Layer 4 of a small transformer language model trained on English Wikipedia (8 layers, counted from 0, width 96).
In attention head 0, each number of a token's query is one row of weights dot the token's vector x. The head spreads its attention over the tokens so far by the softmax of query dot key.

Query weights of the head. A number n stands for n times 0.0049.
q0: 41 -2 -4 -7 17 -6 33 -10 -7 -11 -7 0 22 8 -14 -28 8 9 1 -12 -3 -6 -2 1 21 -27 21 13 -14 7 -13 12 13 2 -14 -22 13 19 -20 -6 29 32 34 -6 12 11 17 -31 3 -9 -28 -22 -35 -11 -13 -34 -4 15 -30 -31 8 -54 29 10 11 15 -3 18 9 29 -28 16 18 -2 1 -11 4 -18 -18 -34 6 -8 19 28 3 -13 12 17 -16 -1 -19 2 -5 -41 38 -12
q1: 40 -16 -29 -2 5 -13 24 9 -11 -26 -14 -14 25 1 0 -12 10 11 -8 -21 6 0 2 1 -1 13 -1 12 -11 12 -5 1 7 26 -5 -12 8 11 0 -17 16 18 30 -26 22 0 0 -27 34 -7 -10 -9 14 -13 -16 7 -1 31 -5 -42 27 -33 20 12 18 -2 0 -6 -9 -1 -18 4 -19 -2 3 -11 -5 15 -1 -12 6 -5 5 12 -10 10 9 14 9 -10 -5 -17 37 -15 11 -2
q2: -19 8 10 -13 -5 -20 -14 24 10 -8 -2 1 -17 -1 -4 28 -29 -12 12 19 -4 9 14 -31 -16 23 -52 -9 -10 4 24 0 -25 -4 8 19 1 -28 25 27 -16 -11 -29 20 -2 -4 -5 17 -5 13 -3 18 -16 -6 6 51 -28 1 -7 -10 -14 28 27 30 -19 -13 -21 10 -7 -13 24 -24 1 4 -10 -6 22 -30 -20 26 10 2 7 -19 -24 -24 18 -1 8 -6 -4 -36 0 7 -9 1
q3: -18 -12 4 19 22 6 -39 -6 49 1 24 0 -7 -17 -2 32 3 24 48 23 16 18 -20 -24 -8 -5 28 10 -17 -22 -17 53 13 -12 35 15 -30 -34 15 16 -3 -6 -13 -5 -15 15 27 3 -56 5 -24 13 18 14 -19 -14 25 7 -13 19 0 -1 1 1 -7 -18 -9 5 -11 38 -12 -20 19 8 14 -6 -27 16 2 -4 -14 -16 29 9 10 6 8 -18 -2 -13 33 17 -32 19 11 -5
q4: 12 8 -29 25 23 16 -16 -43 44 -3 47 12 -6 -17 25 -41 15 -1 22 -2 6 -4 -34 22 2 -12 30 0 -5 19 27 -2 16 39 9 8 -36 -27 8 15 49 -30 55 12 -45 -7 -24 -18 -28 10 -25 11 11 14 20 -15 33 28 -22 0 26 -40 -33 -32 -27 -34 -16 -39 -2 -7 -30 -9 24 -12 20 8 -16 20 8 -36 -16 -22 20 15 9 28 -5 47 6 -17 11 37 27 -25 -12 -57
q5: 9 -19 -6 -18 -2 14 25 -4 21 -6 -5 50 -40 19 -24 -43 48 2 -21 -20 15 10 -5 15 -6 -23 15 19 27 -1 -10 0 10 13 -38 -13 19 48 -18 -32 -12 9 24 18 10 6 -40 10 44 -16 -28 -37 -5 4 12 -22 15 3 9 30 56 -28 13 34 -7 3 2 -29 17 47 -21 9 32 -21 -11 32 -6 -11 -29 10 -12 -20 -11 21 -12 -8 -28 8 12 -24 -11 8 -20 5 5 9
q6: -8 -10 -14 -6 -22 44 8 2 -4 23 -14 43 -17 1 -26 -17 -3 5 38 -46 18 -55 6 52 38 -42 -6 15 -15 4 15 -10 -6 22 -51 6 20 -22 -8 -5 -30 -72 44 31 0 -17 -5 0 34 20 14 24 32 22 64 15 -10 -1 48 -6 -15 -37 -46 -41 -44 -29 -13 -15 -4 -10 18 3 -13 -43 14 5 33 -21 0 7 14 8 2 39 14 -15 -10 31 1 -38 -19 5 4 -13 -3 -33
q7: -15 27 -3 32 -24 13 -74 13 32 -2 -1 22 -15 -29 1 31 -4 -23 77 -11 -36 47 -6 -5 67 9 23 -2 -13 -23 64 47 -17 -2 57 20 -78 -25 -29 36 57 -7 -34 -1 -26 13 -12 -29 -54 -10 27 -8 -25 4 -7 31 18 -14 22 6 -28 -14 4 31 -5 -2 22 -24 -6 64 42 -2 47 -63 15 -24 -18 -15 18 19 -49 -15 -23 -15 67 -12 -14 22 4 -49 -17 -6 -22 -8 31 -2
q8: -9 -21 -18 -48 -39 1 -4 9 11 -27 -4 20 24 18 -12 -7 17 -14 -2 -21 34 -28 2 16 -4 -7 -1 -6 32 -4 17 -20 -7 -6 14 -29 -4 -26 5 36 -12 -39 -21 0 27 33 36 -6 -28 61 -6 -6 21 23 33 38 -14 -22 37 28 -90 -1 1 22 3 26 -27 37 -2 -18 12 10 -4 -10 -12 3 -2 -7 0 8 1 42 -1 -26 -4 -6 12 -4 15 27 11 51 8 3 -32 15
q9: -1 -2 4 13 -12 1 -9 -44 -2 -5 -1 22 -3 -23 -1 -29 9 -2 39 9 6 9 -8 -16 -4 19 17 35 11 3 -16 -1 26 8 -25 30 -19 6 -3 13 -17 15 30 -4 -19 -13 -28 24 -31 28 -3 -29 18 12 -12 46 -7 12 0 4 -12 25 4 -32 -35 -45 -36 -32 -13 8 24 -29 6 -8 -19 3 21 -40 -33 -4 1 13 32 24 -1 5 -5 19 9 17 17 -30 15 25 -31 -25
q10: -6 -26 21 14 -40 -54 17 -5 -24 13 30 -17 -33 8 -2 -23 -50 39 -23 39 13 4 50 37 -13 -5 4 10 11 -17 -9 -38 4 -13 -19 23 -4 -17 -32 9 -24 -7 -23 30 -9 -10 -25 28 24 -12 1 -16 29 -36 -22 7 -11 0 -38 9 -7 -7 23 -14 31 1 10 21 6 -1 12 27 -16 25 -8 14 -27 18 -7 4 18 9 32 -17 -14 -27 -27 0 -2 -3 15 -2 0 7 28 -50
q11: 69 4 18 -18 -31 -12 72 -16 -27 -11 13 26 7 24 24 43 -59 36 64 -10 8 5 5 7 23 -6 21 40 -42 15 -27 -42 11 -20 -22 -23 -7 -23 3 -27 -36 -43 -22 29 -48 -22 22 47 7 -48 -28 42 -7 1 0 15 -15 3 -15 -21 -18 -27 3 -26 -12 -56 -19 27 50 -22 13 39 -38 30 3 -12 63 9 -77 -20 48 -12 68 31 3 18 8 21 -17 9 -9 2 -23 -40 -24 -14
q12: -49 -34 2 10 -50 3 -14 -54 -11 -1 -2 -21 -33 6 14 -21 -17 -1 38 -17 30 24 11 15 7 31 5 10 -27 15 5 -56 35 -51 19 -2 0 -36 -27 13 -27 -60 63 26 -38 -25 -6 -23 0 -15 -16 -26 -17 2 -5 -23 -25 -23 7 35 12 -30 14 11 -50 -17 24 3 51 -3 -13 2 12 -2 -10 28 -24 -15 -21 9 19 41 32 -2 37 9 20 -26 -29 -5 1 -31 3 -40 -14 22
q13: 10 -4 -15 20 -10 18 31 -21 -16 21 16 -21 -13 -7 -2 16 48 33 -42 -9 11 -40 26 -1 -12 -19 -24 24 65 10 -17 -9 0 15 47 9 22 9 11 17 3 24 -34 27 13 -7 18 17 -13 36 29 10 9 -5 14 -11 -19 -5 -1 -45 62 14 -21 -5 39 43 -5 15 1 29 -42 -34 -19 -17 -6 -10 -40 0 -2 -23 49 -12 -28 -31 -23 -11 -18 -36 14 -8 36 22 -45 -17 6 -10
q14: -31 -18 -7 7 19 0 -17 37 7 -36 2 31 -8 6 14 3 -28 -42 -3 0 24 6 12 -12 5 4 19 26 -21 -42 15 24 -17 20 12 -24 1 15 -31 38 24 11 -8 10 35 27 37 -30 40 6 -1 6 -4 10 -4 23 13 17 22 14 -21 26 -4 38 -21 23 8 1 -12 41 25 -31 14 -25 -10 -35 -14 -14 17 -25 -15 -21 1 -2 -25 0 17 1 14 -11 21 -3 -27 -29 -4 24
q15: -5 -4 66 -8 -1 -14 16 35 7 17 18 72 -44 20 0 0 -8 -42 -4 4 8 16 11 -23 -25 9 -9 2 57 -14 0 -28 -5 -10 24 14 -22 -42 -37 21 -2 -15 -37 -9 -22 -26 -52 1 -7 -3 20 -16 -12 14 4 22 3 -34 -12 40 -20 -6 -53 11 8 10 9 6 -7 2 15 -8 24 50 9 18 17 3 12 -7 -15 15 -13 -42 18 -9 23 26 -1 -38 -5 -20 14 61 -41 14
q16: 33 -19 -23 23 -18 -18 -18 7 -6 18 -1 -5 -2 13 -4 -15 29 32 13 -13 6 -1 -25 16 -7 -17 56 -38 -18 -7 -23 17 16 -21 27 -48 20 7 -21 -40 0 40 10 -18 -7 -12 -1 -17 22 -4 -5 -19 12 20 -12 -43 20 7 -11 13 39 -17 -3 -45 28 -2 51 -35 28 43 -3 23 3 4 31 3 -29 28 9 -15 -9 -5 -22 13 4 14 -1 -36 -8 -8 -6 10 -4 -14 34 -15
q17: 29 -12 -31 49 17 0 25 -7 14 -17 4 14 2 -15 -8 -9 24 24 13 5 -15 21 -43 14 12 -32 68 -12 -7 10 -12 25 55 -5 15 -22 -5 2 -7 -1 2 8 18 -18 -9 -3 9 -9 0 -10 -21 -28 -10 18 -29 -43 12 -14 -12 23 39 -12 -16 -45 -3 -26 24 -15 5 48 -28 17 -13 13 13 17 -46 16 14 -34 -9 -13 14 3 10 17 5 -32 -7 -5 -5 28 14 -14 26 -13
q18: 32 -9 7 28 12 -2 14 -6 9 -25 -22 13 23 4 -24 -28 17 -24 -12 0 22 4 24 -7 2 -17 14 -20 1 5 3 -15 5 30 -1 -8 14 18 4 -27 46 11 10 -6 5 -4 -10 6 22 -2 5 -15 12 15 -5 -7 1 35 -15 -2 35 -3 -8 -16 -12 6 17 -15 27 -6 -19 -2 -4 34 18 37 -11 10 2 -11 17 -4 6 30 -11 -21 16 10 19 3 -18 5 23 2 9 -17
q19: -14 3 8 -29 -14 19 -55 0 -4 31 35 -16 21 -27 24 -15 7 -31 19 -20 -20 -10 13 -13 -4 19 -27 10 4 14 46 -25 -26 11 -7 15 -1 -9 1 24 32 -7 -3 7 -19 -32 17 -14 -36 -2 1 22 12 13 43 25 -22 -14 17 8 -35 -3 7 27 -34 20 -62 1 -18 -18 9 10 4 -21 -29 -6 21 -40 1 15 2 2 -15 -32 30 -19 -9 18 10 14 12 2 -16 -2 -4 4
q20: 2 22 -15 -20 -30 -9 -56 -11 -26 13 11 -43 -9 -30 22 18 2 10 50 -9 -16 -2 -17 -50 20 65 -4 7 18 7 6 22 29 -16 37 17 -25 -12 5 31 5 -8 -33 -16 -5 25 32 -40 -20 27 -9 27 -6 -63 11 2 -2 13 -5 39 -32 18 15 27 -19 -6 -7 -18 -7 28 -7 5 32 -52 5 -21 14 -37 6 10 -30 -10 -51 -2 24 23 -43 -7 9 -9 17 4 2 -7 34 52
q21: 18 15 -34 -14 6 -18 61 -13 -17 28 27 4 4 17 -14 7 0 26 -40 5 2 -20 -21 -38 -11 5 28 42 -21 3 -17 4 15 36 16 -4 1 -6 20 11 -8 -2 28 -37 -53 18 27 -6 10 10 -12 21 17 -46 -34 -26 10 -25 -7 -37 -53 -6 35 36 24 -2 22 -3 25 18 4 -13 13 -4 -11 -60 -24 5 28 2 12 -7 -17 9 -20 27 42 -12 -16 0 10 27 -28 -20 -31 0
q22: 6 -6 -17 8 8 17 27 -13 -20 5 -9 3 -24 43 -29 -23 7 20 -3 -13 20 -36 1 22 8 -40 14 20 -4 -10 32 -12 31 -35 -38 -26 67 8 9 -15 2 3 26 23 48 -69 -11 9 55 -14 12 8 -24 3 14 -27 2 10 12 -35 34 -22 2 -48 10 -5 19 12 38 22 -18 -2 -48 -7 3 39 -1 -23 0 -7 22 4 36 -24 -37 -3 -19 5 -4 18 -29 -9 -21 5 -3 20
q23: -11 22 -7 -34 -7 -2 11 -29 6 -5 30 -27 27 -7 5 -15 -26 1 7 -14 19 -5 30 7 4 -36 -6 24 -41 -10 6 -23 -10 3 -33 37 1 -11 -7 13 6 -22 2 -14 16 -3 -9 -14 12 4 14 20 6 53 42 -37 0 1 27 -7 19 -15 22 6 12 4 2 4 0 8 6 8 6 -2 4 -23 36 16 -16 36 -21 -2 25 -34 7 -10 9 -5 -8 8 13 -20 -6 26 2 -9
q24: 6 -8 12 26 65 40 25 19 -10 -4 12 41 3 10 -33 -68 30 1 -7 -22 -4 26 -4 30 -37 -3 35 23 -37 20 -7 -9 37 16 -30 -5 41 20 -14 -42 8 62 28 -2 15 -13 -6 20 19 -29 13 -88 7 -6 33 -40 6 -33 3 -44 2 -13 -11 12 8 14 -55 -19 -33 10 -34 -8 11 -10 15 41 -5 4 53 -40 28 -1 26 21 56 4 -29 -2 6 -8 -22 -55 -5 -18 -19 15
q25: 40 -1 -58 27 -3 35 49 -45 36 -63 21 13 30 81 -52 -60 -4 -1 -10 -27 10 -47 47 30 4 -29 95 24 33 -29 8 33 -38 18 -40 -60 39 25 -7 -43 -59 -42 13 39 8 -20 -18 48 74 0 6 -34 -51 41 -3 -33 11 -13 20 -30 59 -44 -7 -25 36 -9 -7 6 -12 -6 -5 -26 3 67 26 73 -1 9 -48 -30 9 29 75 38 -52 -28 -72 -6 24 -13 -71 -4 -46 -46 19 -30
q26: -1 -1 -41 -19 18 -1 -1 5 35 6 -2 -19 11 16 -18 21 1 55 -39 -21 -2 23 0 -7 13 -15 10 -17 -8 9 24 5 5 10 41 7 25 -16 -13 32 28 -7 9 -9 8 18 33 -27 3 4 -25 -42 1 -7 0 -13 -33 -48 -45 -22 8 -6 63 30 44 4 19 4 -38 50 -25 26 22 -18 9 -22 -34 -54 25 32 -17 -13 -12 -27 58 -11 -5 -29 -32 -9 -34 18 -29 -59 11 -26
q27: 30 -18 6 23 8 21 -22 1 37 -19 42 -2 -23 -12 12 -9 17 -8 29 -19 -22 -6 8 29 -8 -27 -16 25 -6 16 17 -4 29 -33 22 2 -44 -16 30 6 17 -29 16 -2 -11 22 29 -41 -10 22 -24 27 12 32 -3 -13 4 -8 -6 -6 10 -32 -21 -13 -16 0 5 1 -4 12 20 -18 -29 18 -6 5 -12 17 -3 -16 46 -17 -4 -24 -18 -24 15 19 20 29 3 10 27 18 -9 -68
q28: 47 -12 5 36 10 5 4 16 10 24 -4 6 55 -19 -6 12 19 -19 16 -16 -3 -12 -45 -10 9 9 38 -2 -1 -35 16 37 8 -37 -17 23 -17 -19 14 34 -16 2 -35 -18 -10 22 3 -3 5 19 -11 7 -8 -23 18 -6 11 46 -26 -22 -27 -6 -53 -81 -12 8 -58 29 -13 -39 43 23 -26 42 -11 -2 -51 52 33 30 -6 -9 -20 4 -7 -25 21 31 1 24 31 -19 -20 -44 4 24
q29: -6 -6 46 -59 36 9 49 21 27 -30 -21 26 -22 29 4 53 -22 -7 -25 41 -8 -20 3 14 29 -2 2 -10 3 -42 -10 12 0 -21 -38 -23 -17 -30 46 -5 -58 -13 -52 48 -18 -26 41 14 -32 33 -26 69 -31 12 -24 7 -12 -2 -31 -68 -22 71 -28 -74 60 23 2 55 25 -34 79 47 -41 -4 4 -56 -10 0 30 34 15 -3 44 -32 -85 8 43 9 0 0 -15 -27 2 24 24 -6
q30: -30 -9 -20 -5 23 8 34 19 -28 -45 24 -15 9 -17 29 -7 29 -76 29 1 33 23 -21 -26 28 -10 -24 -21 -22 -44 -21 -19 46 17 -38 30 12 16 -2 34 40 35 12 -29 48 -3 15 -18 -20 38 32 5 0 -27 18 24 33 13 18 4 0 22 -25 12 10 21 -21 -8 28 17 -13 -4 0 -39 -15 0 37 14 -9 12 -42 15 -15 -9 -6 2 73 19 29 -9 15 -9 5 26 -8 16
q31: -4 -24 20 -48 -8 11 -12 -32 29 16 -23 -3 -43 18 -39 -28 -19 14 21 8 15 9 21 31 14 11 -9 34 -32 1 19 -13 -14 -15 -9 10 13 -14 -53 -1 21 20 6 12 -31 -4 -21 21 -1 -2 11 38 3 -61 -49 -24 6 -26 6 30 10 9 61 38 34 24 26 -37 6 17 -17 12 30 16 22 -8 -4 -45 -4 -13 21 16 -11 2 -20 -10 -24 3 -12 0 -11 -38 15 18 -8 -25

Each question shows a short text with each token's key, already scaled and adjusted for position as the last token sees it. A number n stands for n times 0.016.

Then comes the last token's vector x. A number n stands for n times 0.079.

0 "lam": 5 -18 8 4 6 -8 -14 26 -30 -43 55 15 28 -9 -7 -2 20 4 2 18 -24 0 -19 -9 -26 -10 1 10 -3 19 6 17
1 "o": -13 -11 -2 -9 4 -13 -6 23 -27 -47 58 12 29 -14 -9 -1 23 -13 -3 13 -14 5 -21 -20 -15 -18 4 11 -3 3 14 15
2 " am": -20 -1 5 -12 -15 2 -13 19 -27 -62 29 5 6 -12 4 7 -6 -18 -2 19 2 9 -13 -18 -3 -16 -1 -4 4 14 18 -10
3 "or": -3 -6 2 5 -2 -5 2 13 -23 -57 32 -18 15 -16 -4 13 -14 -5 -17 9 11 4 -25 -3 -5 -16 2 -12 -8 -2 15 0
4 " (": 8 5 7 -13 -13 7 -18 20 -34 -67 13 -16 12 -3 -23 -10 0 -8 -5 3 10 7 -13 -36 -3 -17 9 -3 -1 -12 4 -16
x: -2 -4 -9 -8 1 -7 -9 -3 9 45 16 -3 5 -19 48 -1 -5 -1 -17 3 -12 6 0 0 -6 20 0 -1 3 10 5 -11 7 -8 -8 6 -17 -12 8 -13 16 3 -9 -16 2 9 27 -11 -6 -8 -14 12 0 -2 15 -17 -4 19 9 -1 13 4 -4 1 -14 -2 -7 12 2 5 -2 -3 -9 17 5 0 -8 -4 -2 8 -1 -45 -4 -18 -1 -8 -6 -7 2 31 -1 -2 11 -1 10 -10
Which token does the last token look at most? 4 " ("

0 " P": 1 -22 -4 -2 1 8 -16 32 -13 -51 13 -2 43 -10 -4 -1 15 3 -13 24 16 -3 -28 -36 -8 -15 -3 -1 -4 14 28 2
1 "ord": 0 -15 -9 11 7 11 9 30 -13 -44 27 16 32 -6 -12 -4 21 4 -12 10 -2 -1 -18 -18 -13 -13 8 -3 -11 10 11 4
2 "en": -18 -5 5 -6 1 -2 1 24 -23 -54 36 18 28 -26 -2 10 1 -20 -2 20 -1 6 -23 -19 -5 -11 -4 2 6 -6 22 2
3 "one": -2 12 -1 4 7 -12 4 24 -30 -53 37 3 15 -8 -3 -7 -10 -3 -10 -3 0 -3 -26 -14 -2 -19 2 8 1 -5 15 -1
4 "\n": 8 5 -7 -3 14 -6 8 16 -28 -56 19 -13 4 6 -11 -26 -2 -1 2 -2 -7 -13 -13 -40 -15 -9 2 4 -7 -13 -8 -4
x: 5 -5 10 -26 6 -2 14 2 9 41 3 -2 2 -10 10 -3 -5 6 -8 24 -11 13 -16 -2 6 -2 -4 -7 -15 0 -4 6 1 -3 -6 3 0 3 -4 11 -3 -1 -7 0 12 -14 17 -19 -3 -1 2 -17 -3 -5 9 7 -3 -10 -5 -6 -2 1 -13 -8 8 8 -8 5 5 6 -8 12 1 27 2 4 -12 29 15 -8 13 -66 -5 -7 -9 -16 -1 -3 -5 6 15 -6 23 3 11 -8
Which token does the last token look at most? 3 "one"

0 " Tri": 14 -26 -13 -1 0 -11 -14 28 -27 -59 20 21 34 -7 -11 -5 25 11 -10 25 8 16 -7 -16 -16 -17 -2 6 -5 19 15 -1
1 "est": -7 -20 -6 6 12 -1 -1 31 -30 -54 23 11 16 -2 -11 -4 34 15 -18 12 14 25 -20 -12 -6 -8 8 11 -4 18 21 5
2 "ina": -14 -6 6 -15 -4 -14 -5 26 -33 -64 43 10 14 -8 -3 -13 4 -16 -11 16 -3 18 -28 -26 -6 -17 13 10 -3 -4 -5 8
3 "\n": 1 3 -3 -1 17 -4 6 15 -29 -59 16 -12 1 -2 -6 -29 -9 -4 4 -1 -8 -11 -12 -45 -14 -13 0 6 -3 -11 -3 -7
4 "-": 2 4 14 -6 1 -5 -21 33 -35 -66 12 6 2 0 -12 -28 -13 0 -3 4 18 4 -11 -43 -13 -18 6 14 7 -3 9 -22
x: 3 -8 9 1 -4 6 4 -3 3 19 -5 9 -10 -4 15 13 -7 14 -7 28 -10 -3 14 9 0 14 -11 3 1 11 -1 -9 -16 6 -5 19 -4 16 -11 3 4 -12 -4 2 -6 0 4 -4 4 -4 -11 5 16 -6 0 -9 -6 -6 -8 -5 2 -3 -15 -15 7 0 -14 15 -1 -7 5 30 4 16 6 -7 -4 16 -1 2 13 -79 1 -12 -10 -7 0 -20 -12 6 2 3 8 2 15 0
Which token does the last token look at most? 2 "ina"

0 "ures": 7 1 3 12 17 -4 -24 23 -29 -52 34 -12 8 3 -6 -13 6 3 -13 -3 7 13 -10 -28 -11 -14 21 10 -7 20 3 9
1 " of": -11 -5 15 -3 1 -12 -5 16 -33 -61 32 -15 10 1 -4 -30 11 -1 -12 12 18 20 -10 -36 4 -12 13 -2 -3 6 17 -9
2 " a": -13 -12 9 9 3 13 -12 23 -37 -70 29 6 9 -12 -6 -17 20 -2 -20 10 31 23 -6 -37 -2 -15 3 1 5 1 33 -16
3 " large": -19 -15 17 8 -5 -3 -17 31 -43 -88 19 -6 5 7 6 -11 -1 -8 -20 12 34 23 -14 -30 -10 -20 6 9 6 -7 22 -11
4 " family": 2 -3 17 -4 -3 3 -25 31 -39 -89 24 2 4 -6 -3 -22 -17 -12 -17 16 12 36 -10 -16 -14 -16 8 9 1 -7 10 -1
x: 2 4 5 9 9 -7 0 3 13 71 -2 3 4 0 -6 22 9 15 18 12 -9 7 -2 -24 2 -2 -10 0 -11 -14 8 9 3 -10 1 9 -2 -6 -2 0 6 10 -3 -7 -8 -10 -2 4 -3 6 -11 2 8 -7 -7 2 -2 8 1 3 3 3 -16 4 -2 -11 -3 -5 -7 14 9 -17 -17 3 -13 -14 -21 -14 2 6 10 -54 -1 9 3 5 5 -19 0 12 9 1 -6 3 -10 9
Which token does the last token look at most? 3 " large"

0 "3": -2 -3 -4 13 16 -3 -15 33 -26 -59 17 1 18 6 5 -5 8 7 -9 12 9 2 -10 -34 2 -21 13 20 -15 -10 16 -20
1 "'s": 2 -14 -1 1 11 7 -3 19 -46 -82 16 6 10 -2 -1 -29 22 -2 -23 20 22 16 -1 -36 -4 -7 5 1 -16 -12 28 -23
2 " period": -12 -20 6 16 3 -2 -26 30 -34 -90 23 14 27 12 -15 -8 6 4 -15 15 29 32 0 -11 -7 -21 4 12 -6 -7 13 -9
3 " drama": -20 -14 11 3 0 -6 -19 35 -47 -83 24 1 5 -1 -5 -31 -3 -5 -19 9 2 25 -15 -36 -14 -22 21 18 4 -1 4 -11
4 " Er": 1 7 23 -27 -13 -16 -2 27 -24 -69 32 12 33 -8 -15 0 -21 -21 -18 30 20 22 -32 -27 -10 -8 -5 -6 -3 -3 1 6
x: -7 -5 6 3 -7 14 3 -8 2 50 -1 0 16 -6 7 25 -4 -4 -12 14 5 -1 -1 18 -5 12 -12 18 -9 12 7 -14 19 -4 -14 21 12 -10 -1 -21 6 0 2 -20 -5 -3 -3 -6 -8 -29 12 11 0 -41 -9 -4 -8 4 -12 2 -19 19 14 -6 -10 -9 -5 -10 1 9 -8 4 12 25 -12 -19 8 -19 5 7 6 -1 6 -7 12 -6 -3 5 -18 2 -10 -1 17 -1 1 4
Which token does the last token look at most? 4 " Er"

0 " b": 9 -21 -12 -3 -13 17 -3 28 -33 -75 25 8 28 -9 -3 -6 4 4 -8 19 8 0 -15 -6 1 -13 1 -13 -2 3 34 -14
1 "rack": -5 -12 -11 10 -4 13 -5 21 -40 -60 24 10 12 -1 -2 -1 10 3 -12 2 12 8 -13 -1 -11 -16 6 -5 -4 1 25 -13
2 "et": -15 -4 1 4 12 -1 -13 26 -38 -65 34 6 21 -13 -7 -6 0 -6 -4 6 -1 17 -18 -11 -4 -18 12 -5 -9 4 22 -5
3 " with": -10 -6 11 -9 -4 -9 -1 23 -30 -60 22 -7 3 -3 -10 -23 -2 -4 -4 8 13 14 -4 -37 -6 -14 8 -8 5 2 17 0
4 " the": -14 -10 30 0 -9 -10 -13 28 -25 -80 23 7 22 -11 -13 -19 -26 -17 -6 21 38 29 -1 -38 -5 -11 12 -6 6 -1 27 -20
x: -1 12 10 25 -8 4 -6 2 -8 24 -3 -6 -12 -6 3 19 -1 -7 -2 -4 -4 -5 24 20 11 3 -1 6 -4 2 -3 -4 -8 -5 -6 17 -3 -24 1 1 5 7 -2 3 -1 7 1 -2 10 -7 8 9 -5 -13 6 13 -14 -8 0 -1 7 5 -9 -4 -1 -2 -3 1 15 5 4 5 5 -18 5 -6 -6 -19 -9 1 4 -86 -13 7 9 0 -1 -3 2 7 -1 1 17 -7 17 0
Which token does the last token look at most, and with what share of its attention? 4 " the", with about 40%

0 "iz": 20 -15 0 -3 11 -15 -2 15 -28 -43 39 12 38 -14 -19 4 3 -2 -19 16 6 10 -22 -20 -6 -12 3 -4 -7 4 18 6
1 "ia": -3 1 -1 -2 10 -17 6 28 -36 -58 46 11 19 -13 -14 -3 11 -7 -13 12 2 3 -29 -27 -8 -16 21 2 -1 -5 2 8
2 ",": -3 -11 13 -8 -1 -6 -1 27 -33 -67 30 -3 13 -6 -23 -19 6 -6 -10 15 19 -1 -7 -55 -8 -10 -1 0 6 -11 12 -1
3 " which": -16 -22 22 -4 -13 -13 -8 22 -38 -77 29 6 -3 4 -22 -20 -8 -13 -21 9 17 28 5 -23 -9 -3 -16 20 7 -3 18 -10
4 " tells": -13 -8 15 10 -18 -7 -13 26 -43 -80 24 -7 -23 3 3 -18 1 -10 -16 5 24 15 -9 -56 -17 -28 -1 10 3 38 24 -7
x: 1 24 11 14 16 -4 15 13 -3 44 14 1 -6 -17 0 6 4 -10 -1 -4 -2 -8 0 -15 7 10 6 -10 -9 -3 7 -6 -6 -13 -29 1 -13 -3 11 4 -7 -2 -15 -9 -9 -3 -6 4 13 -13 -2 -12 4 -15 0 -2 8 -13 -6 -8 10 -1 11 -13 2 -5 5 10 10 -1 -6 -2 -12 0 4 5 15 6 -2 21 8 -63 -14 14 10 -4 21 3 -4 -12 7 22 1 -3 11 -9
Which token does the last token look at most? 4 " tells"

0 " of": 5 -6 0 7 -3 -4 -21 24 -36 -80 33 -1 11 -2 -9 -32 13 15 -22 6 24 28 -4 -33 -14 -14 15 5 -7 18 22 -10
1 " L": -7 -10 10 -6 -2 1 -11 24 -25 -40 30 16 23 -19 4 4 8 -17 -10 20 20 4 -24 -32 -11 -15 -7 -3 -5 3 27 -2
2 "ing": -13 -8 1 -13 1 4 -2 23 -28 -48 28 14 17 -16 -18 5 1 -10 -17 10 2 9 -21 -18 -25 -16 9 -2 4 7 21 11
3 "o": -11 8 4 -11 4 -14 -5 21 -30 -51 48 13 26 -21 -8 3 -20 -16 -4 11 0 10 -18 -21 -10 -18 -7 7 -4 -7 16 15
4 ".": 8 11 18 -9 -6 -4 -9 20 -30 -50 5 15 11 -6 -2 -27 -23 -4 -7 15 15 8 -3 -29 2 -9 6 0 -13 -4 20 -11
x: 16 16 -1 -15 8 2 -10 5 -6 44 9 13 -2 2 9 20 -3 7 -13 13 -17 -2 2 7 0 1 -11 -5 -5 4 4 3 -6 -8 -7 -4 -12 23 -4 -17 4 -2 -4 -2 0 4 12 1 -3 -17 1 7 -4 -10 17 -13 2 7 6 12 -2 -8 -17 -3 0 -12 -6 -10 -8 -15 2 20 -9 -1 2 8 5 -5 -2 1 20 -71 -13 -2 -1 0 -11 -9 0 1 13 21 17 11 2 4
Which token does the last token look at most, and with what share of its attention? 0 " of", with about 50%

0 " n": 10 -22 2 -1 -8 5 -17 28 -29 -80 22 -11 27 -12 -3 17 9 4 -7 20 9 -2 -18 -30 -6 -16 -11 -8 2 -11 22 -3
1 "ad": -6 -20 -4 6 5 0 7 26 -22 -56 39 11 31 -16 -6 11 25 0 -19 17 7 9 -20 -7 -7 -6 -2 -8 2 -8 28 10
2 "ie": -18 -4 4 -2 2 -14 -4 25 -27 -48 41 7 12 -14 -4 8 -4 -12 -10 9 -1 12 -23 -26 -5 -19 11 -1 1 4 6 13
3 " es": -18 9 15 -23 -6 -15 -3 17 -35 -72 36 14 19 -20 -12 9 -19 -30 -15 24 12 16 -21 -20 0 -8 -12 -13 5 -7 5 13
4 " per": 4 10 11 -3 -9 -4 -5 6 -35 -58 12 -8 12 -5 -3 -3 -13 -18 -2 7 20 12 -3 -6 3 -13 -4 -11 7 -11 22 -12
x: -27 15 -22 -8 17 20 -12 3 3 39 8 -11 -7 -5 8 21 19 -8 -2 15 7 -2 -13 15 1 7 2 -18 -3 14 4 -2 4 3 7 21 -7 -23 -1 -4 14 -2 8 -8 -9 2 5 -6 3 -12 2 -6 -5 -22 23 1 1 -3 4 -24 12 -6 -10 -3 10 10 2 -6 7 -2 20 6 1 -5 9 -4 -9 -31 18 14 2 -42 9 -10 8 -15 -2 9 1 -5 -11 7 -12 1 0 -11
Which token does the last token look at most? 2 "ie"